Layer 10 of a small transformer language model trained on English Wikipedia (19 layers, counted from 0, width 96). Numbers have three digits each and are written without spaces.
A neuron's activation on a vector x is SiLU(gate . x) times (in . x), where the dot is the dot product.
The model reads these tokens: " found" " chapter" "s" " in" " different" " states" " across" " the" " South" "." " In" " " "1" "8" "9" "0" " they" " merged" " with" " a" " rival" " alliance" "," " the" " National" " Col" "or" "ed" " Alliance" "." " They" " also"

The vector x that enters this layer's MLP at each token. A number n stands for (n - 500) times 0.01.
0 " found": 534570504281550410582482572502505540524515426532463493498282499723502487436668473601607373319459468648633503562461361486465531615503600551560388532570359589516425314451507544482520431414554379542611483503522635244479416498468435436533410589477980494568450535319577503430504602471511363574
1 " chapter": 526553459326461492589503503539554556437454474520408468441234440655501512425638559587589358377568464632663560562434326491516518595500597556489346630519366573477401273491472651532546550496524496608599439495505677311469425495465378478495386676523912572508424628356489529410487578397479317540
2 "s": 542544475350592461628525646429532478476515508500492446487207452755559483459651519555622393363617500604693536545490440425518483650469642525531357610569318554406449272464551613466434438469475416539567476510553564275509388544384393470493415632488895489512502492415525580349473567436472370551
3 " in": 500565411316540433559551663532486495477525474519469473396343469746524504469690533547580371371612476751685552561509392373484480616488545588554346599527346567460523255451521579476475279439525410477585490542555603323489336556442419440504396557507905428555466475441542534437514579474581380491
4 " different": 422561423284490474509503487553560467383486572513454455466346444588495594441515506669534434182500521569674543477393469564518532627483607500642271552617275554487598361436444594665476421380429411524521543472573536461542442434578498504478377582502941424650492593356531513469565613532471342538
5 " states": 503561420386635611580426560492546580378667514536445494500283461736488475531603502601674442354369433540704504597536383496613502586440569629532346598597281531347558295543480592503519540449410466679537527403448668376466475416512385499489498607451795366489376479392479482353516590496487292497
6 " across": 486544419367563458512576561635516386371513505483525493377363511741557549499667582517535369358476521592713519572498519488473504697393580607613335549491334552387619256417442532513458362443427384430555505482503620385531340472541378410523419499541907427531522413446559545523625668476545354521
7 " the": 505528483270551452464550682525508473517535497465478469445363468702497516488575492587565420372579538711679530532459428399473500632566587565506332600553358570533488287486528572458475217394453459505601530552607553302483341535435437423497374598503964389558473495490519521431473599555529391450
8 " South": 356443472390679655484547491604555594474595478550355424467458517654361580464482577598642362378343263556681429475511434505574484720469630434494400529431271504343650381455445605435507410430488588555613677626585553346495436492459421431493592488590828367528531403542602391444558516508479471423
9 ".": 497610442253555468601522643483455530509564481502463425450348383681476461481662474560567374392640569676642535540533436379506468641565547566541369559579315535585477249441444555433485291469498458560675503570530612283474361597443389477516440582525892393534496463453536510451496545528510304516
10 " In": 521597391354529409505568672529518481450581377585372464335413480774599589467625602480555269411514478808735556535545318500522507558417513597580393572471377522445552361389470600580389350516518412569600545603527565475533339531445410444437430509507811342471404460472539520448572489462549351540
11 " ": 406580416237553552677603556545505545474611439528503450425444484700517523453512600535602330363568530680604445533465486535519479453470533587601303707604428434385597311495571587582457319421479449528642519600536602373445372526329275522552490408540758396566439524544430483398475528498643235541
12 "1": 388618407449590562732670509624495456436545507447429307367566476604502536460609531527589415347577356699651378457339458559626449496517533501573462629558462407462643376442641637525585398415352486454655391636488507342498455590406306477624455355591622415669527504516538582310560445456540259483
13 "8": 464672503455494464662680596542446395432392419440417345521434478580526639572602510608695290384508419556511396486322471675672485566634476475468475621623511588463667448520492638534606345390362512490637275666525516424517305614483350470558490477424624373551563454578455561308537506419490277509
14 "9": 511664474516615622575468593454482509527344479461328345558414480525388531539596624611750379447524504558469390384347439579676447601490523644486361674626579526331644386442470580528650350448367524479619308607424576384602369582458602639464473476372566351523612592383535640334448440462505331482
15 "0": 500703341428569573616577549416501577509476396523354440488287601622456573507560435520680247360463587480665420485572507570633383543545604667429351465521496580383566377472567652452559421467347415625556464595467678314532479479425450624608587410516618309626406587418508582402488544442406252572
16 " they": 588551458298529533587649581479468469527407523573513598413220464655413494423473482572555355455510526575678459529576548701477630581443588467454411647561404625481529337465470535462452506555410355651773525523443603370509365536447336404521390545482851398515470512396454596385533569429453286479
17 " merged": 547600498224528458499430543428644465469509502502463458437337467567428475319637604580586361353420466527713535420364512548554536642520637549507408563485463461447521300448449719528521514467507393574670422586558560300514470414413315577639562555520849438485533487279487537552618564384508421648
18 " with": 529591443313609540518690576495492430480460454535392509409389450680481453525611550524517306457503521609753601529511495432555520675540569565627397532485446542490485321302386582535547312499392307492682419505577623370499332456495406399564422559478861414538441427423589618393531600434511363605
19 " a": 516542483291573422465566587573548480475485477483481470450329437734476471503603520560515406391559628734690533503535391446522494635675577518523350573537316595520454291474543617536465315418444436524644500522618579318511337552419408447500398554410926424549398517485570538454406517471529384431
20 " rival": 501567457270461674469445574471665452438578547549317459409407465550417518422597560627560388412405471469889518411414420516654476680448630498484356581585423543453560290394361706517486568391500457444633458580543619362547443493499378459535501515493842536511481543351595478461536500494483441470
21 " alliance": 601599334443443623571443544435636488432521445376378436446350392568460401502550673592584357447529455449830582553485590514623457496438561617542443603472449539425546369473283713497558651545467588593613585490610596368479392434511311582518453672467732382467430474349546412334530518305431447558
22 ",": 562611445358605444682622599497499417452520522524433468436261327583537337462650488571605375389549618541761587615594597388485455564482558619552349590487425531471524329340412650452462352494531498501738469572445570281517453527535388563558396519509792419505430374475473492426568618474455334479
23 " the": 533545512196558474468570661518499478535541481492393471437333447684464523469532475564550412405550580698702548510451423419494505626603611569488378590567409562558462313452510573450486231409444434513672510556616540320487343534423424467493366598512945401550486519497495533445459599526512426410
24 " National": 410546529209537686483456638609592541472460553575320489366384445612415561344447501671559501437457358611649434459534496554649408660632521542531432550422332442368537424407502662609544565511379554577585594699679553369442394496497447534413513568509760410540537449405613384348356471524446464339
25 " Col": 418508426281536758526447657638499571397581452449356565333463426456403491389462383557558561358448329467751494477495422516580541716539595425450345640445461587381574565512399418461625552478620614599541597661559602422443451509480373527516633470443705356525475317603716381393384512527490510455
26 "or": 349554549418376587550562687571494668462526347353405462392439452572469556552400440389445599394571447431583569548650618489522372709474636579745425472443530624418359521538488514439488678516491656617309491473564481481461431586438567428539606415589596252575502270576552263317391572528477599492
27 "ed": 334468600381520584522629645561418384582595441521399467376394405433416653494530538418457555229483520417551615737474506456537415793417689504700471437521541405458516446627306515525487615419512461542548466653423444415401515487354388607508583474445823377610573364514593428463524547479491521414
28 " Alliance": 500465361561568621600571576463581635626431529400376430377415454475401524359539561604555413322482294448732543661646453510690392632461649488603598628545523420299483369538311642454551630467362607603650535647579678447400413445446428439435449575401667437542518527433513344418449476438424387454
29 ".": 541625436254642542588473633478467465489529513523527442476299326664481400459660483443556362392596594600647441552564519480496437667528504584549337569545404489503476266477334539456457360551468483571756460616383607334495403594500324547502535593495850467535593425424525511458546489508426324570
30 " They": 600513508253531525568630549478483478510477488574481616311228414647380493425436514593579451497530591591668515503587550659555646564469570426498415626563359521507489312490481554457431519530420357636801544562457598375498412549431301370506341579468814381484506520446440585410565549484427356421
31 " also": 592496632275606471599513563487466489473470529556499481390170442731456560330614629561493503399469564599711463501501535589589592573518577493513420620586446530457574177383496636551334439454606403452610436488404545384454474497460393513554474547512837420522525555353480598489479506379426354502

Each question shows the input weights of one neuron of the MLP. A number n stands for (n - 500) times 0.0026.

n216 gate: 438650669364549417587479741468580550393497584430416583373797573582483340451426504522396537282525339467550496533374532248309379437466496691402526283417616490557515762410587564439496532414593536404630591722589395653513446556533438467522479395661594592805685424351224561354457654445363327429
n216 in: 470563528648489430409694374300523383507450426458412460666537416461763553437363476350617423612608631339600380411429613417636607550478507581678478608551353460551553534576550598428529544344263532479722310343545534436412472648388563704276585646334647269307472461634520507478455455370284684548
On which token does it fire most, and how strongly? 22 ",", at about 7.8

n151 gate: 584417546425647460544484595407482238537614421437566453626742488408416567587585525480366380349399444480419599394522338513481547473282591701493460475589621494568269544577516512411393300688631438439426506550522444313383358594392281447599551320400731540480529611562609568588461428593435342646
n151 in: 666545474509530469373488503465497380482314559405519520447488595373522376367590625530565461432369418240539440451671626494516485622517584343648457425382591617673471435408608395500490730427538374773458600509395516630741548367617182347562535531544633549451565497425454368523625524549404631591
On which token does it fire most, and how strongly? 17 " merged", at about 21

n132 gate: 507578618341500460530510435590539572483430388362375529640493519447527602525199616679463442337442489568341552632352589605507460310178476365500599598311405440423422527557470461484561449606343574414549758601472510271535431442641465398532764524689577593398679599493457549268755523453605636342
n132 in: 294523403555526561674571413430539510537490538457356404362633268553365423494378514594469399477294539384421427489486611320542436732580267593362450479710511412537263391497459718473562427718468664465595600520448517575455630471343532490410590510290347540827613329671375638438621533719412570545
Which token does this neuron like most? 8 " South"

n124 gate: 421392357490440500517517327639450429627688657675346320528357710551572452561561697315542493500475372566631685412423500514592610245489398712594522353394453576709654350565327416514600687623411413436471391631593232337666600676496515530386666553454341559384529605493352626582470339332594561436
n124 in: 628365504367611479539586423596637236482669619960306430536536733584603553557465583256579380493554624409566529360658504626529553352708605662608464284503283375543727432472479490381580485486415425518411283664529396421597415608238530524428569536255482519339470669391521559342486486493370593555
Its two highest activations, in order, are on tokens 12 "1", 10 " In"

n200 gate: 466417579591423660407370576379449436312326372441584594450341473467358500520443487474491416344371454275737280434469443355519605487513544719432466531376484719279428469605546401585537472564583604659523535450503537413631446590461698597582528594699550441545419507503522542647342425426252542614
n200 in: 319497503298460484472437522513530484668401541464566497271254554620693448564546347587516530473345493413549519324610497614404544497426662593441558664554497687497410525537509439531372465655479743574601519588464686450364477300487526646537558348542484557323441628388509363429506830621471438385
Its three highest activations, in order, are on tokens 25 " Col", 15 "0", 5 " states"

n69 gate: 616598574589425653557676465666470355359634525423487340334484576568400583494669436470478482539404477426497438637620429372484647309524478440378520446431516494376480500800340537352608673681434645529408624421565658544461568344394424413557410615218614611408362467407362510231464591500500507558
n69 in: 470504447547482685530636571524567357196372594486410335446517599627573637578655635603583599532554426355452551465590493424591507450421460468469482500418396387474278460807245678396557463365595535654604729454627340383316517410270486554528473544309586429497552455479599586249462478665659576578
Which token does this neuron like most? 21 " alliance"

n253 gate: 611394598497490576455522468431436634181425551446414500638478396444459431527466545323684390600452406371331327433513555441574573473527407792672568506733437601566295577393443478575435299447375616422487600636559388643443487630560350609530701577468627416577553487540329441545329466298394526503
n253 in: 567627707578663563304792349521468559373556547493473322612490406681530708506497312356436503394589589661546555550628246713524467468315371504521568453516363413327482480527453415533237473550667722400406463426569618497611375417634496650539517510582513346585675221419470350515464552537353385569
Its three highest activations, in order, are on tokens 26 "or", 29 ".", 13 "8"

n179 gate: 475431458262773583423536641713577515475389398439478480603467674575449532541539268748591615541555416558293638604416526624456341338613449400515379159555511569329646317226478370450302648425514519280251625634507464551520586488329683345423481482572387623610542633553688560539332339558474609378
n179 in: 500689547781383528610347351705414807375524504688365570406378655655480659443437377452605535388541457513555804312411281450649641642265463192669410422434496464607547435448443571548426224596326513696471611500296264484416613570661627558453678246527796689725525623509476639509410277339450622335
Its two highest activations, in order, are on tokens 24 " National", 8 " South"

n47 gate: 659428322565557326458568757598401547534417431540247793311446496612352474500567384537679595500704492606434473399787465322484299488434573548651525415453464500433601442886443385605488395508573424469346627340586668561604543508364468351460792812332405427500583472504652484372672548288449200415
n47 in: 375586317507425551356628466409451164460424611383415675381507493648602587658436810288496404377422325535714625551504511511534416633540329492619388385241769606556371652460526511406370361507405685239508675603348567426548743325508469539574718329565474574434446454380467515579412400405618637710
Which token does this neuron like most? 10 " In"

n181 gate: 329333685433549677465371361507309701552479599688486784511673628500389665575452248530465426650681566567395424459546514551546559418330475803664451775690569549439633422510500459524519422493530489295344461605478605500382446662672603404585475578693521348482460434544639435300480375288398547364
n181 in: 486523387379611534455641528404546489500490507544479463702621708618459429481557601335442464487566609471274712405362700457447072390737521416608592486405622788511424303497404543490485454449424586525347556479440600407565745389486327471679560535428624599482346749403377543600490337514657461391
Which token does this neuron like most? 11 " "

n29 gate: 443575685453489520406473507614687407747338571465392245432524494378500263531451497640359474481582486507451497617436572720414687650522412454475338629433486641559692422477637520484604664364478268517270663550666513571500503504577349385361565490630480671542402363405554378366716500397531291298
n29 in: 435750612573597626533514756399580381511257478714467304250730653504612585615489518411583524455559542427595466558329555459544709314430746523515460335462823533412350558644529574329632337407458337530643529475773526722456376574477523445654526606456417465508315500310291425590612423655477489333
Its two highest activations, in order, are on tokens 13 "8", 12 "1"

n80 gate: 477567574440181500470480514466628387444487604669416370456732404549457516525500443457443503652564314528503688370379415379598573603532375504333596403617413268273539292388357642595372531457525392599358598650672477493701493651367668421440646429441647557325646612661493455712337458536493441595
n80 in: 430478489317200577321456596576358607490427591493608518558415481632427431400556667658523316468395390514559434450321455368493383368735473535630705480734532500496621625523547484539425589503522377345500605540514399655396799500440412442393754639507702743401556606666654462493474497273483507483
Its two highest activations, in order, are on tokens 20 " rival", 24 " National"

n109 gate: 357522542339479513576242573588544507597506362524629489546553547382445516402494135374422481540354621664472433507530497493777562399532645438503355569270750568443465563393676500750542543406431414641398424556534306405583473525562483432417337593356598545288391647600360561426528453591486602400
n109 in: 423556393585631467605439448514669396601570473525401409620544584384342656509332425594659373683408610669513545579361693419466655342475698432370259776352655473481493378306524503530410607356377387503511558503503476456592301620404429317536362681362493493412472698543530665460601298627619458472
Which token does this neuron like most? 23 " the"

n15 gate: 516482441434624725490552416310626527448435314483563678567401412375575452595554540570457544347610601584548388761503584514410353258433507382428348649434562667496364447529464427361567480555528672571578457500659417642655452645679383403789376410515605479362644397376372507571576490676425640252
n15 in: 331637288385642534457402604633346228531451537477438340388453459563770424520371338470651545562385549493515636705540623622531436612663444480381491429485529512480330522543669527443566525686329494522465650392468605491593535513255516585444601400541414562565625574419669490397497491451314586519
Which token does this neuron like most? 29 "."

n113 gate: 352307570593405487436582490444375331535384430520427387651538497515557562565648609470649436358673360433558679537366384405610292665503497396758462487624520554688544586346478654484392590528482473480415603462516395316387556367530344500453458414409551611649612510417535372524674445330454805636
n113 in: 354514514523369630712519510444509480560491516524461569717529405475436462345400468739564515311626456411596602585580676314422560527534558544740538577591564392560405432449334603619414454465402453405590455452559571628410460186410309652622601733436330446490293527325500540490617608395351371582
Its three highest activations, in order, are on tokens 27 "ed", 21 " alliance", 28 " Alliance"

n222 gate: 570257725673435513551537462458474617366447531393354715425364455434356368475448346410308552657418482629454521397378699671263450475373418664504422595500310604629471371453440536546666726477468585362538384473483622301370274402458401689525717524455507668461655496458446363453555637403668531428
n222 in: 428551381457504451483437392452570419300633334705513643370703437426451646398776540489457513591647632388391581479692379705638372416585600632583573477500448415475594500448665410442712456601450331544688727589493457536537510393386386428538530623442546307355545220417576596568281465477469356450
Which token does this neuron like most? 30 " They"

n230 gate: 428665566570426603497459362218606511717384591485388684542444490493397605532422489422403533474423438393527678592573581532539472286336339723475388587635453338489632193428393527683652556572434652489464549382771643542604547590435678579661641363355559441511724663380293381332503400325536547496
n230 in: 417443497769420490439279556593599536388443354514500538477403605560596506440503705349577441328529418486478364697532385520634458486524510500309539539485476513493660484446343538547572510338574520474129458455742623471645377719328628537561559672447416541399721551500494453298416382427537493713
Its three highest activations, in order, are on tokens 14 "9", 21 " alliance", 28 " Alliance"

n131 gate: 627554420515468452670485561364540419369463402548220833519447605551511611553346519809718608393808242596424778540308450332450422456411394571512556530700374399397675409366519609393343634515662681376539648402330406650401659731398606328194534500496500480602504591603422500532316438478543531504
n131 in: 504593438382602590419475452372665653359547533381474555467529433657355325674734615290584398375596558422098646465394664485519569337579622558424527154267412518520492379486584475286574511550420588463360504434500504555438466689764554566504466327802701488748485565473547436425468634681485602526
Which token does this neuron like most? 3 " in"

n164 gate: 352468615591687471518395703489246355378421522546755617625376444415536457524391735546536542417588504504482463366562515677566583577430690309349490650590564734587320620482666433528543342468455379660372511514463471337575414348610542417465245756352724427564334211466547349375545381471553691744
n164 in: 646554610356584720500471433634519610717474546445303567467356387596506321439640520625653528326510514292409359300644527598467610608500503431548560372633796575507645615377429462283517802523407592453561401529477598467402419521428510438562453536658458645623469384476542490335447440348388615610
Its three highest activations, in order, are on tokens 16 " they", 25 " Col", 30 " They"

n49 gate: 558391650343516464627561644623215470637471321626467676379362503659201518733408515620623660524617584523521191688442537530441489354375383588549530672404545302405569402507590507582322386639642401478462408366485554464537676473720705318535714368684435404511455637447565282488486528367616376563
n49 in: 629459402250556639355445417458525364456303657430653180519619408504743580669540463678530543514272523425357606602329557538379574476341448457604613552306469600630598459467308579482441662610302457572419586585462481381483634281384787306661538455463748406512581574438706535764329496482565266360
Which token does this neuron like most? 31 " also"

n191 gate: 470657632409493550588554349535445359623265412468666540316422416631727477274529452486507445612398550364536431454760627472650450607417378645647429486593574370563312642463403451503443517609494648597618544503618446628383209482388387458774425483400379397402420514570473657388610377440427361719
n191 in: 732648504493396563641583520662394500543444581521591428723658455556497412537458463375633323529750310536358401461560507469469616297540466521538593476478507400365528446368580552402343456655449503370497264377466393443704293414584185313677435497378744525364556531454629687486452552530486656531
On which token does it fire most, and how strongly? 18 " with", at about 22

n123 gate: 524445437507545281384357328424362619531541532422405610525567675212545400592531663433549642460507319410527453470482371518571524366662465630789584553547287598685574564416476534167462650514651386453449372528384387423411616659555515540452572518535623556533229496552664354220662696441708558389
n123 in: 453704366366485532540270511463424511468429547435369492376591545391675518665398635581540618764336413565434422340572445283515439512566431553549583507425636543555481398543633378588415423685517545648552511701660753302622515275500307445344243471603388519790177466723572470659621417353354519419
On which token does it fire most, and how strongly? 4 " different", at about 0.86

n189 gate: 398546524564754440359564520662515559583544484527481483403519537516452516398516613285411725546555432384574543652384314437454602534572574314533627648439326541647337429564407450469507487522601356553241600593658693580401500490423265393408497464779564568584327574275525623569586469703434633572
n189 in: 469299565414342659290442465511306381303463514597417744670448401584323550452637628350473477399614392522570648449521462337587429719360503648500500593640704411515388555456456689523595601551575647430646348510444538281342613544658550643330458590504603515486511324522606404193441467429717337472
Its three highest activations, in order, are on tokens 27 "ed", 1 " chapter", 25 " Col"

n31 gate: 280701738551496446493572559564552812622332405619493637379398330489406539382726588388648497466467531654290563581347463526651572531562511259383460478431288446587324526651648472422535474461431606649511474388470344358602350664523591631339615511468344612504511496241684428692378276356387541770
n31 in: 478536404645578629525306563355386507665550635241638586825482261231382426449648566396532597483661485304766500378554301474496690392535478576594483478534587486540542609450522598560438599322707519322717504460396663522561231535595447452401714617297500531281526371436435590523483298482601560515
On which token does it fire most, and how strongly? 14 "9", at about 7.3

n207 gate: 644385558451267503393503419276559528548778639522552407580673398325599453407577681526404550405559551632497440442552318468356469350674507351557360472657518428606427552329524416483279374429510406334446483565518611624555418693471338349664405423435555390792586406449788572403530244579582575384
n207 in: 554504508504356349285522385463517593486471595312343524445412361617471621561539412546533594483555814481444273331606589730385442415570397312413597544600580428448596511748561585756659537568472663578647606406272606406585373555743553459358607342336515408660474355614662462249660532619274237415
Its three highest activations, in order, are on tokens 12 "1", 19 " a", 4 " different"

n143 gate: 516764573490653310417477524452475646487503440545310618380507430552503464426484503313296354349577427627589592269533295606500480486543440483528665280465400513464409580566263465717602426422440486463445433582639473543543674472756427610385608573420645665434627573808602527529589535362431623332
n143 in: 441390423437429487434404648463741480375650547416633682470710513474559406515597497348658344362316479521414364661679332466588658630219624423500491587443272428583563590592184400698581372588576590537521527533415696497550633529479559434521345500434450437656341552521510497568382439602466329564
Its three highest activations, in order, are on tokens 10 " In", 25 " Col", 4 " different"

n156 gate: 690173462285507410549658427463344497497583542650477363402526603440503643521535566424539406500526585579494660486370662534243552289395523387307548405630636639393565467519519544392559543474416483417295549646336507419646379542676792448486619379529565662598473558588677625469522419391450621391
n156 in: 571887489582553345436458438515640373616458514324514346597800551597465500527576320564511517409493339674407573402607449467156814511500683406537342597453578511438444607468330276330663547609452388285548561574471685372570478515645679412474525338343496357489556675481641452515425565616386390431
Which token does this neuron like most? 27 "ed"

n84 gate: 520504546490461503357714571309611419500539467458520611306423465536526299460432513468579567314597385806452357472327473689453414525788353203393460583462438711456472750484490410396642429507525247497565487569432527464677421482452507453412557430511470707497517476802424369593354503385548586524
n84 in: 617530411677489300432550466430561552634620456632694598404588555596560404402428520356588448538439251601634417593520442755572470392681575361644425602349655312552657612376490572388637370457413324590434278436684429439592535744232458590461435507708395450546447341475269423507523480413591521644
Which token does this neuron like most? 13 "8"

n213 gate: 583470296657307609430414490514347623431700550475520460416440698666378454497587385418420346392598465472719418539567561652531566486654547398673552423370601517526250557583447245451550520326735364408428487676466497330453414421301385411504507497621503532493472629776692538489369436672469466436
n213 in: 312443780472448531548408595458523511459561548598583411500514454550486473462353556416538474382660420474517641663707227322542493434548552551368373538608439613605464707377606540446588311700461540567293545407465621607448645756327511680405500517504737544417557201403561646504276735534332407598
On which token does it fire most, and how strongly? 25 " Col", at about 24

n214 gate: 407315542450446451447377599782554391546618450454393464527627388487563582528422426639566407345621398365535637616527378731731401716697466440500626500490486626569599483649444445503514459549366458497479615098723553523428380529319497424489517524301547783503601549322689548356452571490548476466
n214 in: 415511517563617448616408560612525409598357473545318593567543570439359397528619357574710500531513236605682537469397614736289562518528404483641658570519662628449559477497290708445556584490771307493486667283351460421537602543576510538430527656336378441541503528369277473315396519451493415393
Which token does this neuron like most? 28 " Alliance"

n218 gate: 496439543741457522696504316413627654646174615380641369612319567568573338449393381512507443626678457426408515605600683309459617547318597570557306437619373573198628515613632411579520489569532481557347656441863496540351732651523273469500365355309489629531634434523548573508496401420294363478
n218 in: 382536527543581514720425533474555363614355547371859348646518583655532376507430558535669476517580553588371419614529650347603414696655700283489623275383406296681466373375529535669442390489414455692489649381611670522392470651296360366458397336544504504639515832387529463434351594329422429555
Which token does this neuron like most? 2 "s"

n238 gate: 470519560503500666557370514659523579543467564390446471486692571405517454275510398586577555631449542546497276564557394295766630504709480585493525456309262453379298436586333578493636476374474405503389520597386581577673528323297640475461777700389748482546573521507627305395638529646528517469
n238 in: 364460503641234581602432334564487697435352388651342475411520606427464334421681645545630422658586455337585403593507420463500510392676325583401488411342268367407424533639324567615346580326459418540693635520399651591644453546480514668576663645547526559490425510339591412433528346565449483477
Its two highest activations, in order, are on tokens 24 " National", 28 " Alliance"

n225 gate: 379411452487355449403510405533565507513345481453410618331319629538414563443500575589458494506471554483624414693613712307569481572521623568533503287305735535500456542510538350390757813430561322615517562679596713336533473414473416506548585613564481551325433487463372403316435419427537317386
n225 in: 402489646708563360559542497672569456516435556524517418533229585413445683690557513633412528625440645587770530614530463221477448549511566545620479550163565464522309394451399408513426530578607394554663629680419618342411409461435376578517470457558598399253664486497549398542525472376507354403
Its two highest activations, in order, are on tokens 28 " Alliance", 27 "ed"

n103 gate: 582614915569456442262514342659490430445551587638694452646400487524558487635353643595404503601389420456453429620514479414301500445485375594579338292598633473244391593401527437587434437419434590422325292421631497562519511485363392634504574559671483438601443658240479753441530676463618642367
n103 in: 259406561395488355535454480357430512515246484504364458442477578489362689514654601463700552551617390340816658826539516492390665406475504618496521469522452615340158609546515399496372735428695399559604255638635485404609556566528387438679398488819465860516648609492301424384404400302680600402
Which token does this neuron like most? 14 "9"

n242 gate: 597311600336457339584211530530483556478582398317675633555555694454705500486577372465645507617449202423475463466467695425515493253519350370760477493528231702484485558518536676312519467482407371377568412688414500460388500699739443404305489529724634638527700580546453436313535458249492560367
n242 in: 423488691619627369559595410690549526303435530570570365660359592532613388486321668728504355553470290253461387523596478412459690476714604519692544374363685592585488504610584382565437463445394550632664385515386788283531489492307342685289676671232364410485446693442504508607567408551515439207
Which token does this neuron like most? 13 "8"

n67 gate: 507508777464327468406493617740737511753203583598406539540702366504539489356455398695536479715554273550614353519388350589420379489542514466493424634411444546355470680504446493693515423429534241629177540564375597557510437635718395466633533543619629458399593519455397470407445234425526623577
n67 in: 600442623399267707496638542658575542734261519457526516451819453518526405455504383492448680429451335357406435480459382543466541440432496784438441703479387459283536665433440344489460470522532281742512504552654684436395612387863480496421462617731504238676457402249363605520471237700419473504
Which token does this neuron like most? 24 " National"

n220 gate: 550528469449414385576406611452274741493521416595609633617602639606590422530496280457619636683438531542486615814293478477644360381847500431311446500414666482369335471410731507550426666343438500619556390565802446446493388527235492490427467555416283569477383557439428594508611794687462406522
n220 in: 493336524522452647537297277542276367540456455488500768478511578507596282438219343389710393461350562374539318672478703558489449445520463808716493630356624504326453589603688593587484316343528574656646317437527660793420531436384523345798609650545493508368539628504474569496361546493627588526
Its two highest activations, in order, are on tokens 15 "0", 9 "."

n43 gate: 543548482552733531494287588476422488457531483549424641433718616460486497549483576262382525610333457642573533454485432539491523592578418576443473459577421575459292395296416441554506465569461476592521412636717796480530354603439521401534379544356717417509482361485644521444503520597503398600
n43 in: 646474572479475526470497500615579533594439405488491446426447407506576581505529583632468477506530522331369570503308365549485295453408551382531508467388420626477382521325468746347617545497480571666433667647455592382696296497420614528603347533513521481500270645596567708468449676471641372524
Which token does this neuron like most? 18 " with"

n40 gate: 265578750560398765663458295525375381601413379411418565236390625559357666497586443598549649460482585253446561411376421405651563537636354585639321528735404465415470603479644616500598450594423658533420411275670602292619489511489511390422421600566549530504691548338521518633453334409270515471
n40 in: 476504378353455638416375465572473717379435258423504553616556600463645469484253532448438383444493680693587382654360341493355462481743367493478658661361376472908401356693687372411630472589473584632424479476325531577529511384533493612507500405519601563799551438321573551410410537421312540365
Which token does this neuron like most? 1 " chapter"

n3 gate: 669568527573283428467561485433497396421244485546464199460555386663812507655539310334417448699354470492682459596627489395504518438609288557515490445421481759215366536532475700532349360471604504411399445439459301630554354484451417658500740588392496619470214610640730575516361503579530395574
n3 in: 464504473706284493287360302770455673521542677557699512489457462598364489443598518465486331445634519393632518686468482552621450573825377500631351453493661521315318569564393601658565566716507481552619377392459536471520444388571270415751478318591608225312717598564300422655476628571481533401
On which token does it fire most, and how strongly? 19 " a", at about 4.4